Layer 4 of a small transformer language model trained on English Wikipedia (8 layers, counted from 0, width 128). Numbers have three digits each and are written without spaces.
A neuron's activation on a vector x is SiLU(gate . x) times (in . x), where the dot is the dot product.

Input weights of the MLP neurons that the questions are about. A number n stands for (n - 500) times 0.0012.
n2 gate: 380412443537345472455248467603523701400537445275445458302550349505614505866699473726772426648554346407227668380427668245303546722477422387332597967509628586629473412572542799577416246435386372662505674354167527296577361472527568574388563758360647222363411341495538745594418400681473412416646259883600327692477434537431528735288413048462387334603523661514302623392386490671383495455532
n7 gate: 463773533523378719352443721352532359534324615928880509550413500627523661373541408486382449352554169308610449556304528226505491319297564491423588608655468272398779737527575466673481623426333530621287362367420727602395412634401495318491769731700449546298839656668557764469746386449409426673395509195381290539359311295596298428740445195318467426191691514464439527424419294379514367680440
n9 gate: 677280592548290145554522447651645761353655645557304596374470302496722239636390572640408517414231504340445644578631713337412440491526402443263713781305245525367423543610382523767662517560434395483358500641548471686632366440596386361400446478479590470278526351774381522587653432651436591617402587689853250561365592457440102454529526487629605664583245655572566517636549447263579540219547
n49 gate: 302754630448849442249544735619425738519547654562807467340435591528388584304436430548409154557702417615741486547491557117596476670369844548514509349528588500307384429440414665523481611443742525410448453158667387335217368636742491557381614328495439644533586663457837415509806300420250590400249555549402463429537577533257653528463986669578385486581249476722500584596670792505242485532248
n63 gate: 699520662435540571591337344341471560515327495641446374486515283688960800424427588344580525227713476274173280688325730236581614346347505262670547649612256408772387123534680574573530670356475600669678583500666557545427371317433573635577457611214663837549384280490449535624515612440451744285280806302510753734622505430387621785471505441582480901605405811427212476374546531619907642351529
n110 gate: 674896746368510505795460456598361193605163452632328377505452594552529256790335467407760636582330443244500817394756393463402404432553586623253330725491438467365323505500568731600206562534634721645466184322922384495419500384434581383350556534576457648361642624446233442477671490461662660442324617656295690427775431801572392741250423461131377572539772191476500581633644230587534693458567
n130 gate: 500620445580656628564372571556672433346335484630619504633582492552610303382767488534370229612613597395573295649565383496584533566376267348728500568484422463318402434601412803439798378687500390425376533310176567454353392558259610704484324269310479435480323594663356475552451582330349508600418612693190541445382386450414584573666557554137567715454654645528728553297589295703357687593721
n176 gate: 535496375567692595517243817602292336681522730558470513479704496620470483549371587527308460491534706314457558588590682504692776584557548607478667543487253384343513597560429542616384543355333407337583391473308588575422610452674392562202301781405526323543549500805724877470276323469548297323409538270465573430427460540309464676971383596545375482544548364410558300643509300548807851291361
n285 gate: 689594558328553384450262764537687633637307486538519567440425933776346551596671528510428362566160606820723824434620514486462439296547691620379639528398658468199094216689228730648557398547258104491458444346672455680230481674706722486395482442542500477621912579524408590536500398462393462443658587370467328536180414448491524403574463406855476391366410599537438761375364646486581384298295
n2 in: 291241415472519519504519434424491355696278363481313467437802453446418445533423477684317687389491536525441206546345346357594685249661441765423548783445404218454473477260622618609571705519686835704167601628298473463482602445294618747464518444663477509550538404523462194589505231026386300495418160764632509400545486509353369419310587385476198208692305671527401505590400376403298267541257
n7 in: 461548321575624509602559580458673549667221587713608513568361272321885448580213288732509355583718410574336337561285363428509373807504988607547375509530379680513487430556668384431602474535392593610269457415509609430379368531229457452508441718560299245383607414456603776369388457566702544575487424392275229620358384482513624526462582622283469224460355618526522405482883622285402702372422
n9 in: 537698373472397476836443341384395682471500372434445720491404439401254290326279527500425737435558690534464663232450421540284449324491591538464210773767523591339505592595523603441580591592476368431680697524664319519391472509616396556357094163482601404509270241440363343638640609574377463672323718632964713300862669853591364649455445422624397422421245431595580454203372514551626434428605
n49 in: 450276379236458547491589676677414482495445423505378681171844472237473477635647446570695808404616419263293666185608597363579491615368419523410656447496671536514559459522140476455648491225707485770500541509667456491527615546354572624681385690697432450283709212495505363205522279619460445454360478243581284616581547358192574558451591495750695450232381363451695599029293609486389598469667
n63 in: 642359692467452345505418438569383486558425659634430720605635312546514570217472728630395652434656717590709353382736391459610824344979551639551478523431751537275407335297557475426758681420427485717575495346376563443774519679518306325610582557583195495691246351353476547482634635595727472590611291338189537473176394642355600601633262312592462755614618674560174248360413753759476471848551
n110 in: 477753528598621699589670477576773124310390582477677551665486523482600445453406455345514783297554468500233625624527430531102633491628518472758417576428632351569873316239449485667243640560434441689528505284551540449500514344482532329353616383383743228541378613588425311718423409431323583773387411544582514257663341509878365513909536734334739638826542592595608636542325362399500269567600
n130 in: 588220317580540392640617522292370518563461487567392602381600294594600335540380405192651350575504599565560509434298336593313133175679738437418496572595258397732543443577442802663674323522523346460456622419678260676535803544678461341436398424448557306595326552314625364428504509482742535518578504341470591525216513487847420384598652531514317522447443351483183643724455446153611563858543
n176 in: 378486212372495331527389586701407234670411593529616524422458721431505328471463649227510334514651348535264396707269566755639406557491546418093491687509356611491751264367657136726142611458626625858411463914328468392486764566700380571213495323569486370570290583495341575486514217887426519325505423393458172704468557675556338312270346505636668622448533439505366458548577607632486389427281
n285 in: 393633405581649962483376572431742338463651689667663613383240604483606725676504773554473303286504483476618536304640419500486567634637272654356610504517324522305460571522392642539500299179390505308846663700423688772706714451220744357461573301369540776487654447675259407285517513496334446451553401521452461437290613451403428092461421544445663469482527340517446333550326339629365349673430

Each question shows a token from some text and the vector x that enters the MLP there. A number n stands for (n - 500) times 0.0074.

"ers": 547346531475400604527551421259624501460415462369560536511235641497399541430505694500601608487422535530421366484432554649736594555536408424430318643315544530404435475372397395574441237604548408536623429537505286317640428531453313448494382627390577663452527517489639598315586450477521589485599488722403548607508538485760393618457575660547199298646465589420589605486458540476496397470478
The two highest activations, in order: n2, n49

" as": 557404433555289643557652425563665448552532488426501548445245701423582449376625507438513705398581520561451288509479467408648645467568460366661530674405592584528390652373304411555528531556656252585526592567418491483642457427437256379513539592625505625457611585423654396430533551399477468361564475566491587664473471645546328325477580617536512416432499567574471731411480560411583614510330
The two highest activations, in order: n130, n7

"ow": 493572608500584391421530579449548618551402615354579421646276556532614384364567497450465681474487478493430266286534523636600755394313475486613488677422578454656326514441389453622550534517468375590442386547552528360595548553421339276430392636473387595456488444445655388408486534300635432334394436697615650568546532538400477410370704676451351395526547548194654501314320453376503422498502
The neuron with the highest activation: n176

"am": 459343588568500521535407546421527432572345554471559457516444712536604505645706480646453378413464553549478432564272478542674550490578545464582273530369554541669558397332537446599594496586526333430524283353472393488495536420385474264473218669291313648616320602361594517334341482439463515399386499665517530485377719545478392544598415541438253385527411456227637458356483548563496546543519
The neuron with the highest activation: n130

"ain": 516451481348544509581458646465574563486651523389603618403243497425715574356523724585676529475426560558567314482532609354472457663458321308382439656491544484370421544315506431563511568501691333536390605592701413361713423462424504533700402416560388471504508552506516463240627400318577600543404426542569512477450571444582398426634519685443447237419668651454582617535657563661595613494378
The neuron with the highest activation: n49

" the": 524536464439522638618493568430660491501644531397441544452316587508523540576681524365484567470542614447504368578502626507514645507531527498509548633642494486406530527376447329579503331539562206598560505476441464567566459460446261460563586688454234473582514573488614462369579577376503552491484485643378571541360559781508312539451672589361218426442545550461552521453555566422559505568224
The neuron with the highest activation: n7

",": 412403553411439547476520604483518479527662423419502566574166613621482471412559557537490582489525498410395371459410487588631502535577505237456464606406444480391385606441517340596382563579537300700431497565387438574517445469421315379448649611610276608601519472455539493312588667374724503518480443643314447481480486681589397484512650600462372365452438685279530519494308509525572504564279
The two highest activations, in order: n7, n49

" in": 542375402557389605454537576403661525578528481294483665465314472402429497460584637451609613420588502474414361566546529363563543563500346328551656548490575570378342635347468474547538533490588188631405546538551551505655426533501389370530606441379263493450504743436541460406596532434558599366470548640427653501497507636514337373554667665555419339364594604444638579484506608380328526566311
The most active neuron and its activation: n49, at about 1

"it": 352518542550564711441511566496603389633458602369682563565402616430458546491412497411527479552492616459448432385440507428580492599276335396570427606362464669637553377422586462676590408675508382593649433539531614530519648446467389297470550620465333439609483434452673432303393387582413573495522472571533442568301390499655367578515525533584231318649741546384739615421381640490646639575243
The two highest activations, in order: n176, n7

"ul": 531489612676465397450415437488537479469543622362580377478398558421616642466522484377571540531503492495338259463618569526628566496360459557657451462520707553740485351488453378473424393624594275512450362425754414397545474533408646323392253665471305478574553573441670434472509486278562468376611523562438580411484597477497487441553510560452460496248657653192660573596392640545535594493609
Which three neurons fire most, strongest first? n2, n176, n9

"er": 403450530580683351582498457379526481425425461399451545542414560686678756402555577456613567366383647447596298485455386536588465383614463482501495544391461673380430333486534391516448280527429261477336398403745497415665498403445432406561410544312653546519402578501636388439585633480571556369395435613460560674516675513348412565332402524503309397641489746263491709428421473576565560415504
The most active neuron and its activation: n63, at about 6.9

"g": 392311720437585513455529440484603548464415610420749437450471482578444624480213327478530713362402456512611480670482530597461543413387342417379463419557525555568389596343486427634671455428704266430377400624590437170552407513556412456612440541668323583323449681483651539601473535540577630439382624502672471510445607454543455455272520519430285414546407482412513649642522640630487574504529
The neuron with the highest activation: n285

"o": 551351425400604678437459520504471680576519685561623465491316622288599663415321297530613634503651453371551461399330501465531583435511578463381469605438662488495301478375390411455638436615526334533718448526565460571516531735285347442647546521587381434407647586508586448488503494601455575441447305483444641387382650568406393372270711515391381587359482697350696463608354515558467441575508
The neuron with the highest activation: n49

"ur": 442521695536464719498504402531453401540602585532605539566230529511537516392576324545428588438520570503481205388420553235563498705453659460725403638569566466666248529402524343580521369494587291436419497558541428364651470508480347509582584644552420463474647476408448529436549448172534519457592392583587448441596531568531453348410589647479461396337413682403464708525411661564553499500545
The neuron with the highest activation: n7

"ov": 415568435357477514576618495481388652591478693512567523615301604540637454498350445278495561427548549385549267352431617404513570526496448403507161636463647590492568458380476329568580439625416360625516437538560462593605490650507394298656545557416446502305581418473437469539372485377521534203345414575581615513478564596499633514424488590424367304309533628536608650468510722407505647600407
The neuron with the highest activation: n7

"In": 488451573462412617389495584503572496623628539396323652442289470498367600509578536420643517392581397450433374399487493449688516543390444504522648539527502497434355643396417344649535657662589270645520476460489505562530451646434304487536600373324367466557548626521610389362685536427577502425495425588365652516571563702503367432628740732496504379275532572482704493457388655471370472471359
The most active neuron and its activation: n49, at about 6.3

" p": 562477543459550490463507560497419585579467427353433528416196687538390509442434484454447533451550590353535292463427439542422707725545367452611491583406522466445580502372428331545496319563513296491495457622465277581613436549331263439535456444458425584502576511473448549555571481352572535484571531528448496552494737724437442359367654596398290436309511526433544661482459570511470483742447
The most active neuron and its activation: n110, at about 0.44

"port": 531482397467509329477264567252547538632361590412538480541334514433564580336486584644576629399316629506623190526620620588515484446555453412434446658336613668550551526335456264462453594521662306439572573492427342443470357408392420389666525321430435697442586549639588402328441515349515525583499602580675496611416590399684542414516516540519446473387504506338596674518529551618559405576435
The most active neuron and its activation: n49, at about 0.32

" S": 600411400466484475502502605403501546441510485458493518402369687359454535401447481499574632377422511219424484471446523581677625575471615454460365495557519417600359465329548403569556381522553282509321553655387383531497456735371302454561543457426471561512530458480574496531529434396593534524455398717452526479528750604577362425530599707388251427290586581459568548591442704552542502600465
Which three neurons fire most, strongest first? n110, n285, n63

"ign": 606481485449462540625469528425531587483435565383549595671327540440551399251453457421509629496385572489517264410611624473523551681565431490651436613505590620653510559148506348518455530621328382503400509383487344593682588498333419411599482593379319617479703612670505508496444479146488535442452435520664439595428531481568522496347508538314403526355365533295643563460258606473488536648569
The two highest activations, in order: n176, n7

" he": 516481500413659577526512469464386422554664472419467587515339705448539507408570618426470638477501428471453335566405617514663696557564511285533430611541608455265466418611457345546576518588572184667572508451511294492753501623486306486510620606564292356540598595463691449524624378505622465489397569541506494475477397550529595392515763619424431307447533584402620483498404553593552468485502
The neuron with the highest activation: n49

"and": 424415523496483500618595361618553532504548419489541411562367566477608604422570538478540592392465480426580558161494531418497518508356619611712512621619645507761238385252483240567477446597685381544449631653490237599699489653393339521546371417493425496428549524522533537502407410393519454558421396648475321401376562415397467309411352534300422389505432451267516422558457752535529432506489
The neuron with the highest activation: n2

" m": 440483518482604446473550589564392548603492397305381531459325685462477507484498531416466558391753496429441359525326538522545689628404470405534568695362556319412626506399377381578645432581465291494506561484403382571585394579303258421643512519395364421450670576509558415524481549279623560520521471623560493458554571701663441441477526613403228493254475528411578573508477430500459600674530
The neuron with the highest activation: n130

"le": 385356523622523523488601582205559492699434792412420491368358616464418626561523356545694640401366538489498415490396530526518663369705476609448615509486667469572376624417578405537341468579666415486479411520551339563470386766400258452563332558458450464399405373518780477436496478369455549596379380408422327355495428490528320444437547546445347221629497538269448576464402501546538536633506
The neuron with the highest activation: n7

" r": 500367552538459616488512661606539519511383529350561596583195618480349578359381396522463680518456533412441320571466339429642639660489452384557399690415559497544496477375435408406618249555380318576614520528492281532615467523397344472605630567549381578557674598432542582546611492381539643693524630667534655456438413609668437350477477714517346353313479423446711500464425519490452483499426
Which three neurons fire most, strongest first? n176, n7, n49

" c": 587342462533498605509505534479442512543557377394424529477125712454351489374407538409400592468504475413463415415452438608618562729443539466578501485428617480541606556409513427527594352691427253556315467401405439477625476504414241385853394514460415616562538642394516525376557385342582652520500432589483587466620454640589364494463511625392280465445564533448618543407410501424521540483430
Which three neurons fire most, strongest first? n285, n176, n49

"em": 428260693516475474571526499393516473511561524477416405323424545566629564529583508367407486516614682451442399476562599518586519521606609610672412496585697618662470501406456299551475342482453460478410426375546432454640529517166557321333388583270390564610651610522642430478499461240687440400481444672554512381423765656433494573620392522383330650278498627330580520478466512532492647674461
The most active neuron and its activation: n63, at about 1.5

"ag": 330464510461598686587453453505639477378338504320507442544336683636582544237535491485635408441267435453505377624552462456592449654326403441618286328400390530688456540385521297533564263633503369459367379558568300432455451546550272338519420482399470538593527601342554417432499615411615560373582488713465620623513525443596450405398460415430282319387311518465615541323425583509500497541514
The neuron with the highest activation: n63

"h": 424363493480852384632697489484538570434649528453500640473324462499471612448541349434490694523568391344520387382496526575802600439448595455501360620407624370536512406473478460585626394529548415600397502658477409451585504703351359533614545574495405490572575483435495626640525631470650488606480585607466555405621422597448379357409553480343409665418386589330939521467425578542402428472403
The neuron with the highest activation: n285

"ies": 554490562370402617513462410441699436441371561249489538521252645415530548497549651431560588500418602536501340451365577528695636512464344392410373631362526607476463381289439292569553299535445402612568382502478302442584566411420356476548546563428480646469626493567760591339460480488593631530468505685333407601475467585770428679482601644524297344472618460433599602457378555495511584520427
Which three neurons fire most, strongest first? n9, n130, n110

" and": 495461593483503579474531535463583446507627555324464555479185535608539462380627509480459569481640537459495369577354536525566527496561411442339599569298531489466335452396434396585441376590584183751619541611549573617569612407526384354450601529554444506581499665433590544574454443307554546544449498641445482524401420733554506424705570565413318334482559520390556559548420597459518497587292
Which three neurons fire most, strongest first? n285, n176, n9

" with": 557455523507404566443568577429557484491563458359482581548228546443616529408558593431573699534596576445490271613475467583631553472558421261583593587465506639414460562333371481661538447564600224632496600493541522449632523433406301392601617522452399437504611619450527407506565552510526563491494448658373495612553465788619389416596640692395371314525461452436539547460425612351463484493386
The neuron with the highest activation: n49